Layer 11 of a small transformer language model trained on English Wikipedia (14 layers, counted from 0, width 64). Numbers have three digits each and are written without spaces.
A neuron's activation on a vector x is SiLU(gate . x) times (in . x), where the dot is the dot product.

Input weights of the MLP neurons that the questions are about. A number n stands for (n - 500) times 0.0013.
n8 gate: 564529656582557634619640500677537515624437340455644574473454469420569525468416528699648673501464413333462526617599709514476404418575611518369526395583653303595510395574445497458481793488458372
n21 gate: 571265517514588606445393464539546430429462649710420577609614215503608321566263286544428455399594480645373487607529504389457388678455453493365621479699428344642312635701648351619433464338510381
n28 gate: 405468549400608414651750390487452610480567377454567357468460425641412514496716504661574443433647561390657679416487502484667558530458435618313427381450383488492408610315402580419582381589414441
n46 gate: 620440456561559398584490541583424571352619675380489488586420434460475590383522346489455548497464585532549340581453527379496530419545605567392647317469455400543406597504492526652536525480631389
n47 gate: 464424641463469432380606644545383560463626645364427453523505601518624436561720642263620485625503391669551600481281403485448587425857512415473540550468347468500195471428529335462242371413403402
n55 gate: 604520695439564687513710561693294426556611598550414362441488374468594512451277493623439480522373427598584452444583490435382612629692512397450490630511572528469352442295478535514652499495351584
n71 gate: 487591763356602380425338694581569599239431574385435391593563443354474399552559647534487599161495611585526547405488547519535490384286759582430582304408154494532491460467622575437456647461368610
n77 gate: 499513694629417396369362532513431393397477511331264437541480379546399373421603853344505674378640749541641575399318403532340479464262331391620586456474541579455551144310239450325573568380471586
n80 gate: 726294348675479373514419480323483494725497432674538411479210366617478459337411625372606439406528458344675726284295355606618367440516389515567662421604539310525588458585405652457679541406516290
n83 gate: 562577541469240732670469498475551497438501552516540342323692554566572444705567575482657608586546710535264600422347425617513403488604416495477389669581583716528629477412542561589407451222610621
n84 gate: 807603380533411469415568442394280479420469555596337376566233400365646448604325490576500746568543585310635655362465279478392411687500245369597529375504576441636434264534596649286468470538469442
n85 gate: 517527376637586287431353488540430471674584580546511368407439429335309366341409734541444537593533459626742606492311416380351615440561340296646705454492371593382327465504394354415598506432448450
n93 gate: 582556525512470521625577544350451695525496544502632274551665525509425486734472357406681469432484315556485446398706566462456494439558511493440552360561444520755446446472366727502265604472439575
n95 gate: 762586632451557492657562539467274499222495415465429523237438526788503339506357484605362737607549398573666446547458609627195347622419527592462716268383440644524419508583456321674659500472619425
n96 gate: 522579456429394465388376594560653628453529476439662431514432473547560775724350634596441627482635485582444404562435551724452256512500590518587329706573696489569795676494580369442679502538352636
n98 gate: 573445421581436569255326566528713459352259442538525545444578537315588382429462572426400682478687645434307383775281593508392241608563307652529619663701461546436338581451521410548562605213529663
n100 gate: 443432476509614515345554656308474521358632561382376524502595361270336655547303409575559678268402190564401482358555438502460419654786472519564556496396698598577658382414603555656575369584363336
n101 gate: 421550532527452706417196522440527583572353625602599377448537432714500652325482649504431429589379450581627445821599563585564454356505479474473599562459285454533614695678456383568390530346415519
n102 gate: 424283525584603645661454787487606385551437491607577399450422518388635454488459609369640575443350383614423379605609821506403546601352473631416488501480799388614818293564511502756316398481543596
n103 gate: 562597837630497545526616639477482229375372463685501337736246483295547604456406362654457297436322522400604419514402490571527455536441309502511324644478509528444508576405547470561492469517315666
n114 gate: 523374397606343706506507556591473512412414506625732387544496496557454439438508711500609150582502594486444512350549497382609464368523381362592333699425682436506659400480447395427224466580421487
n124 gate: 533348586448691541392432311635604380405464614315538446703594566641372507720501466630701500588353383449352538503512532530588533401578516650440502241349724553407567423362534640462483276466375308
n137 gate: 600484497513463630458509492392307553592383561535515616256621675535420181365467591506437450753506577501497529500467415569608537275503642562444355548528323526491612300433371437570504506489520550
n145 gate: 753531407747441335474482386645220506536333281581368528400597495375451475468472549534702566466438498670550313523374464420515492573488467304487462531644468540592352404420506521463648512454482539
n147 gate: 621446433529594393563368547542559429262570404450458472617473555593347562486647479678247373445350591636583493431199765435468610420460191279381690402605543543621634623434417491420425462592398580
n148 gate: 613490394395650491502415570320494476731296365580408520751338427538498411329564359777216486415397623699561618366630450353539256610445354246760379576409510441539486525645632583565470529509276472
n158 gate: 446457468527518543516675719576593503449545444603589285795369422260376524422467779547486626450423578455233683377445360453354608544332479392523407580552323527634557309577403328697440655504310696
n160 gate: 582559272630409444515491457437440562481327466616455383438462355352427341663382505425795584714484527427453428410405524564775425382585341581637723472458264446441465337521496533589595229308565587
n166 gate: 623589503710390672211334359603492683433486715632235608474478439526495542271305632429530667230557544488520475538614457683375297613499499590505514558351613408436566435391332647697683776281514506
n169 gate: 683681260729509363803280523469486639521487637515515554476685467390625389602377535667418466434408484535339537580422603487571483722440527555662463564423294340448359487639515522646617514496568482
n171 gate: 330555468439518416489600542677594640449471210681651305347643504515657471546393568319629426350413776630471627604527395490667633474588461582472731411481666587523454478458568484513553561404513503
n183 gate: 510526491676696513451644508364366606286585546384507595575640249430358461503504762516593570658286191484671396397420679560447475337559533650521580539387492436624553473429625522555618356357540412
n8 in: 536810651558315498483640365600369570589451597581464479601482480598526467343574481352683559665477576492446394317368490439669640462478461519477449493576551426624540337700378589544340593477436604
n21 in: 432806733507665548496501502345367140620290645415658648485640339723661512606520714450503458592501172454598372337433618572427286563386458714522514747427658374283383481560656663424519396400352399
n28 in: 510418565416558526397435465636471327348440580431652581381424477439559555601407546534400678491271345555485285476434601516624642568433665434393642190475608532630394649519552609484543732540474495
n46 in: 704407452414446601495444353508674686567478479593344410581627556491627525546531431587572637557375627604435432468628644500521474457507581465518480343435482469540496664301493462521480527521684426
n47 in: 459430460449534613526645528377491681449431409758624252558621459379252386415371455563312566464486516456461423423347511616577576622553446705709386580641635308436536424407628385330273582447323270
n55 in: 555240570563423713510474556508469470398571519386384540412533317684666401562675485586621503618524458685525561431361644538583363603461469494727455493524707473600563383508725480452783659596558308
n71 in: 557360544709504613301628506556251552353487302616490481666363713573593484449451526553461560341715224452507454506795490608519560534517639420497368588481453581408793535622601413551475498552271584
n77 in: 480658346578566548764652334379544479418339437259542414832584399380480589662719681473395510332438693332525396671415314153502420545494876595734603524572469528420501456401462532560674186393498379
n80 in: 438499510491419600584308646573359766580337529534556415255435175552706596520701445365640563305343387371405619548469497579449372484247485588542680648688630527493497392363534503266598496476690666
n83 in: 497512652465295187858460429494377489432665605662286593449380448538428512381385444446460502214622685418696336441622487511415573586423540426304597550659398495419452629451532298621676614431360550
n84 in: 439487724606579613474599504570505598631556430812662542481378756546447653448392583594538491591545529454429585726527134414438783580454209545624416364351458439544471351635477633365642338527600235
n85 in: 392214461567566383498399549485417473590414347666340610451588542539272614350394593601744263301787286630660499383646543339373453573559443411445612379727516383657555529576390594496418191497463474
n93 in: 707494533626643598401704441522558782707528524486608557779470453281369561442554561501412484253538457321565611639480482483735606376682624401372502461446389490576479545744577508597528523311526545
n95 in: 798549334508529592381422662338364302588417643450426684606570509403663364525483445433468486582471690532641691450504581523689506529660394554603659501346340475449517519663215532333564628425440251
n96 in: 514353467511443269669692523574402568513483355482465430458227468418660688549630614553589649452694725497571677394606629771501439461576388495544346370412529550585379688346396452402573220558671546
n98 in: 377547492515266674376482477582440332429608408524570239320340423480364630589642603668337113556491576645383622335641317791472421381537507561663600367452691473614483576530266512322516625576560326
n100 in: 588678700556473339462694395543250514751323648739726301357638272568315606680491591489568580757536537570665566330511321324254610569636393598473299553589813255533355539558419615678441629349812480
n101 in: 566566384527284604548515633705661386539449416506356565487633387353532381841535425720533532441716598496217471297469339468353403586336543657573490513567550727396580285409545265549321561554378502
n102 in: 595438759702386438671198409556491625681467419494611447508687518439540506570332495524576795361354480489582452389519535409365702339729632575472739411486350453415576620116441536616587522722695562
n103 in: 517578517575324557457626703434479596319672371518515704217428460598713530543555380366408567529543467432537483558621609422449612522482416238347510533270535469458560844414661463533413541380473561
n114 in: 590427547577269512560562609415633553333599557501494515427600760517347652454465372543607365323376493325468396479582682351487387326478370536380553472475368540449711315577390554663496571474444359
n124 in: 532328529237592307503270649463598468608341427299360584593493501365584628477582507480466579277359538408220441491575446482470564370426588432445512545513402300465513304354415314523411484663498660
n137 in: 591449484617258424370504604340600287587696642696461415474520609521430431579386511513746721412434525485295441456410555514363386415550799275494483521542479497341185386433318370531475560605523636
n145 in: 469545529740519620461705562603511363528530335388497217461649393558489605566355417414636650496510444693540549341463315477389744596654502029637508454628527576504550570455589557501555546579470481
n147 in: 487732492732513339471308358562557312527465426521751605451509512355433451260569499380727571492496486557554436620363447739478575468498755697401469398412476337709475510535316457547699414367549296
n148 in: 408652399449478683484352398395701599394363716569529352425334445323475489326678257434511631393353738558513527333661447313368456662504391325852537569677651499628570592493619584568363641402219455
n158 in: 541443508359551375667380523397445799438481285355257441508529335486516528720423624606534492644461640445482691547613389587716331324521633444569297439341483787560179594564597263566495554598497403
n160 in: 551372483605558395358515607508454467423497505656387484520744390226475724525376707279613470410427489463542660407211554397623522383676511612412426500496458520480450433388449581435436536415565371
n166 in: 420520310306396575249267501378613448245593500644261400572343362496523447411529628731514322667461590556570659307628751429603639466564538449441640556685368576596350608547322513674449673328364797
n169 in: 572514553742556518531539147374431684574655470433427465520560434847689705522644555563314480519507353380432494355476441411399599378419384727626323651312445589467418396282494444699517257585672525
n171 in: 428554490334545233478343370611627309609556352648399655516504612695383377489512529440644625540498517541464390531442460660498692583616463503471646643268454456394417518476408557573553373641457480
n183 in: 620336581556554577573529390420486725446386341540382795492284429303425598708308588504496524293396618471645547496505506558628414460616571554585633508518221664420346642471249492319651372458498266

Each question shows a token from some text and the vector x that enters the MLP there. A number n stands for (n - 500) times 0.016.

" 19": 550619495462364487453532516525627566214564477460577665565546752364471482516567392463452479488286475410462646577518629502503597309435499726517269536547652380316502459424501138334578323603744628
Which three neurons fire most, strongest first? n124, n114, n96

"iv": 487388620391352357363505345412519626641593640444457630704435747555408542426695535743420408700465487537558812591417522456507490425424438536641566548569472536594617691223452470336634433493731651
The most active neuron and its activation: n96, at about 3.5

"s": 369440473507230264704481375533574458652645425511357444459426492428593630575391689668401424629367356475429499541567666374414655432547382496536328347536372475385532642451403503442358551397742441
The most active neuron and its activation: n169, at about 8.3

".": 580451356577237546517676538561414361462428422584468605438571468377543353452653385434658470502435200649462493563588409454466398672434445397516276556483669561506294619380495362415589433504586471
The most active neuron and its activation: n145, at about 15

"com": 457400451296343504636447465423332467298406518537410668675319459357515515517530336451352642464358423316718840607574693344548483370535566517462557302393606580537583398484559636361694563482634622
Which of these neurons fires most? n95

" in": 553489437346330384406725728509575479573302455520449498435415554452456441363465378586382648484350262601443482549522674432665445460409577769497691595610493644343415552519512457340426573562738571
The most active neuron and its activation: n95, at about 1.4

"mar": 731564444588392482419703405739726470361409617516370681608479642363557568422416291418322496770472442605652457533420613494461604418586484613304547392279583531466618336366584652601698414553549528
Which of these neurons fires most? n46

"ant": 475442550253144376442557480571638459451467468562545646528476431542510430584650508487476417586493236682503373610614456569552514497491631685401518523391476465505527517274477558283437480536513518
Which two neurons fire most, strongest first? n124, n28

" the": 532642461448215584527725346457565527489491440521455523639516335643344425576504468574496447462468212738447490597545545305601587471316536632588428397548510581583571402444491395382373610429661464
Which of these neurons fires most? n8

"de": 371511328414095376469485370501566436435493400701468431650544626563463488399517553500349457590464452523512394507598451458508462346404495552500486578486555623434773522327544377527354516468601673
Which two neurons fire most, strongest first? n114, n101

" on": 332527557504318351517453637505590399370424377621486528439658501486364512597604517463442578592566219575393589527539549442528478548439500658597733622609661594315287482369601334365338632466702509
Which three neurons fire most, strongest first? n98, n47, n171

" attack": 414488505427277421591599486568523632434472458676351449392655430388469435492616453479340480445467116664555681590520538494479498545592466586531436392486673591509516515333426658326585587589406430
Which three neurons fire most, strongest first? n55, n100, n28

" new": 590589449374277401539697414507461340459431378515413391637601374608425420457454457388435522525545090466474646532564450448431626498395629659476514544577607446414466564425563595391493566382492510
Which of these neurons fires most? n21

" and": 348476589580360635651670642619654466582496566463420449567473464445480461450407501483498450523497114449385645569648695453535584338303410580628407583533465670567356537521475332403344586606511455
Which three neurons fire most, strongest first? n158, n114, n101

"il": 432531552305227452458541540613547507631370532477419617647606551497427359410614356496422461541458208665572493603549599577304538354508690695606383476451567358505484517442358544491510330457413570
Which of these neurons fires most? n124

"ice": 392549458482118398543467440418656535572495403674364494536474618469564496645587510438321500485571308603506259413562515424467492375358587591447453508509608618534608544375573338432393560445549658
Which of these neurons fires most? n83

"r": 355553419506259305453585368495705679568449534480525562327272821588473610421603559597435386584522403443549498629429494250566642598421416645532486480472658515424547440363638444552480688460597710
Which of these neurons fires most? n95

",": 505534609437168576592665551454568515629490451533420551437490418479486647453591430465454471435454204529389598488558447328564454375467473586638491528451507644593303474302335358488437593651570506
The most active neuron and its activation: n158, at about 2.4

" Bro": 509831286465276388680643312431481356423508618580384480513487712483538471359516495512441519607378423576590682367527480484562632477460581550495328575677601502423537479426667435383555551560900390
Which three neurons fire most, strongest first? n169, n83, n137

"S": 505614499452287119446685511611458457573403688562572542594508566430692480482520418409506485507523517509439620501589398514573645540340538526507318395474363580414456477510488524292464761539885434
Which of these neurons fires most? n84

" (19": 591624603449204523495561532580506526438527506488590511380324495546592440472407526459461594448430308533327699461610631388722599330375578550521409623512654487353607469528447270388619422667660375
Which of these neurons fires most? n114

"a": 485482619517043466506523416429626453490537609551456422503600512471477483485673453498397419438550349633438526604596545536618479459438669591524431537367533593456540557381456473488385674581463609
The most active neuron and its activation: n101, at about 4.5

"d": 438624431423137422552659448449794607591610528590497487640507744508511467550625530430380430592560316536592432604518536486560392438428535488466404592408520538605622462323616410560453636460453616
The most active neuron and its activation: n114, at about 4.6

"te": 530484424472332447535664289526559570242285621425226524693594487382420486323475655470335399590570421354483609402700659449598506565501620682453546410359589631412496606385473562330723403378631383
The most active neuron and its activation: n183, at about 18

" of": 494392297390153465477472596495534496486360460555499617555456570539414463506516626483411600533435231631423437679624540419529432361257635649506593547446507604516469482505328415403336626499549555
The most active neuron and its activation: n101, at about 10

" appear": 387419564346279385554474442761518469459564546576323514399560351404544244531551323406289554447420275497477508444440590421524604640442467621497416518369681512627518440471528488218779415535589389
The most active neuron and its activation: n55, at about 12

"is": 487542599437050349564516409664560491594472515436444454603506451508549548424662506516412347479525335594424527623645544607555563351360534479510384522404498621415632529509428540491435572483460559
The most active neuron and its activation: n101, at about 4.8

"cu": 436381624308361589545388475466545382472586427537363562423416249325494402450524539574388392554573306600487458536522592582425768459326595613534390820433553447478722638433455468272604387351713670
Which of these neurons fires most? n103

" K": 666622444492249234571686343429713592614541664513515563651550539430547540431460460487431288497372439508705518527635532428584768359373417491743404355479633498505508484450517577389450618507667440
Which two neurons fire most, strongest first? n93, n169

"ar": 417516604482205461491572438513516333544638386574470599574569486420485422544757464513475422623512188780427554541561615484575531437620606553598403548526647535482508638301412644435543533476465545
The most active neuron and its activation: n55, at about 3.5

" large": 695589175284341409441646645536636451480462475510195604628721378459353315475514468485415488566537244419469649598447523497537644520706708700556535538615460450517480463417458511430528486553495495
Which two neurons fire most, strongest first? n160, n47

"ju": 558637496457458326527559409548631278590445606447310577437514409401359554304381470564440534473636332628631436493360691617669481405590559610599593490605578502507594578487382568263693596780832547
Which of these neurons fires most? n147

"ed": 494587524363072424630572579595581406474529540586457514427541522509570372494785554418362549474512297692425545554498435483517547462550476535556611459535566412566351511460422478354487580448533500
Which three neurons fire most, strongest first? n98, n83, n171

"19": 395627612423297494447549547484662499370466527361547731493609857343525433462545381467540515421265455597482564582508627569393554379529623776541361541536535381409560403476610225372675379596588668
Which two neurons fire most, strongest first? n137, n102

" be": 589653499476345364410652507524573561544472479633341567649475383333425314526529520440394443520352296475580742360376576424609682506414590763463432588418508810488498642385441557548623501403517253
Which of these neurons fires most? n183

" children": 471718304493306410542669560627577505520517602603471449445299417379543504442577393404380470585379213575525521444528615594662421545715531628395328458351603626385623413336390435312566531574388457
The most active neuron and its activation: n96, at about 4.6

"ally": 453521548450321394647636578569551516614485596578392419535431206344438538537723648342390572675438202619452583525579603485560505627493577665440468466455478610597309520563421266433317563464403389
Which of these neurons fires most? n158

"A": 501406549369296183548818473467495533480454574434528487554554317481611498373499422453542380408463476486382523507489490368750746601437555605460385406536428626410487593471621451419413664612854490
Which of these neurons fires most? n28

"P": 493512535268305193490685484637427525580449522412573596623670380426667425412339496447441376483469449340495671436540603390720684478301515509528411435357511628417455513367695524386464634517791440
Which of these neurons fires most? n28

"ad": 586510416323172284485556401464629376355532460780490440618435602640499428581682323485382585631526284474462583647656471401533575556389579534543541282493477473549594518512429597570442496475573538
Which of these neurons fires most? n84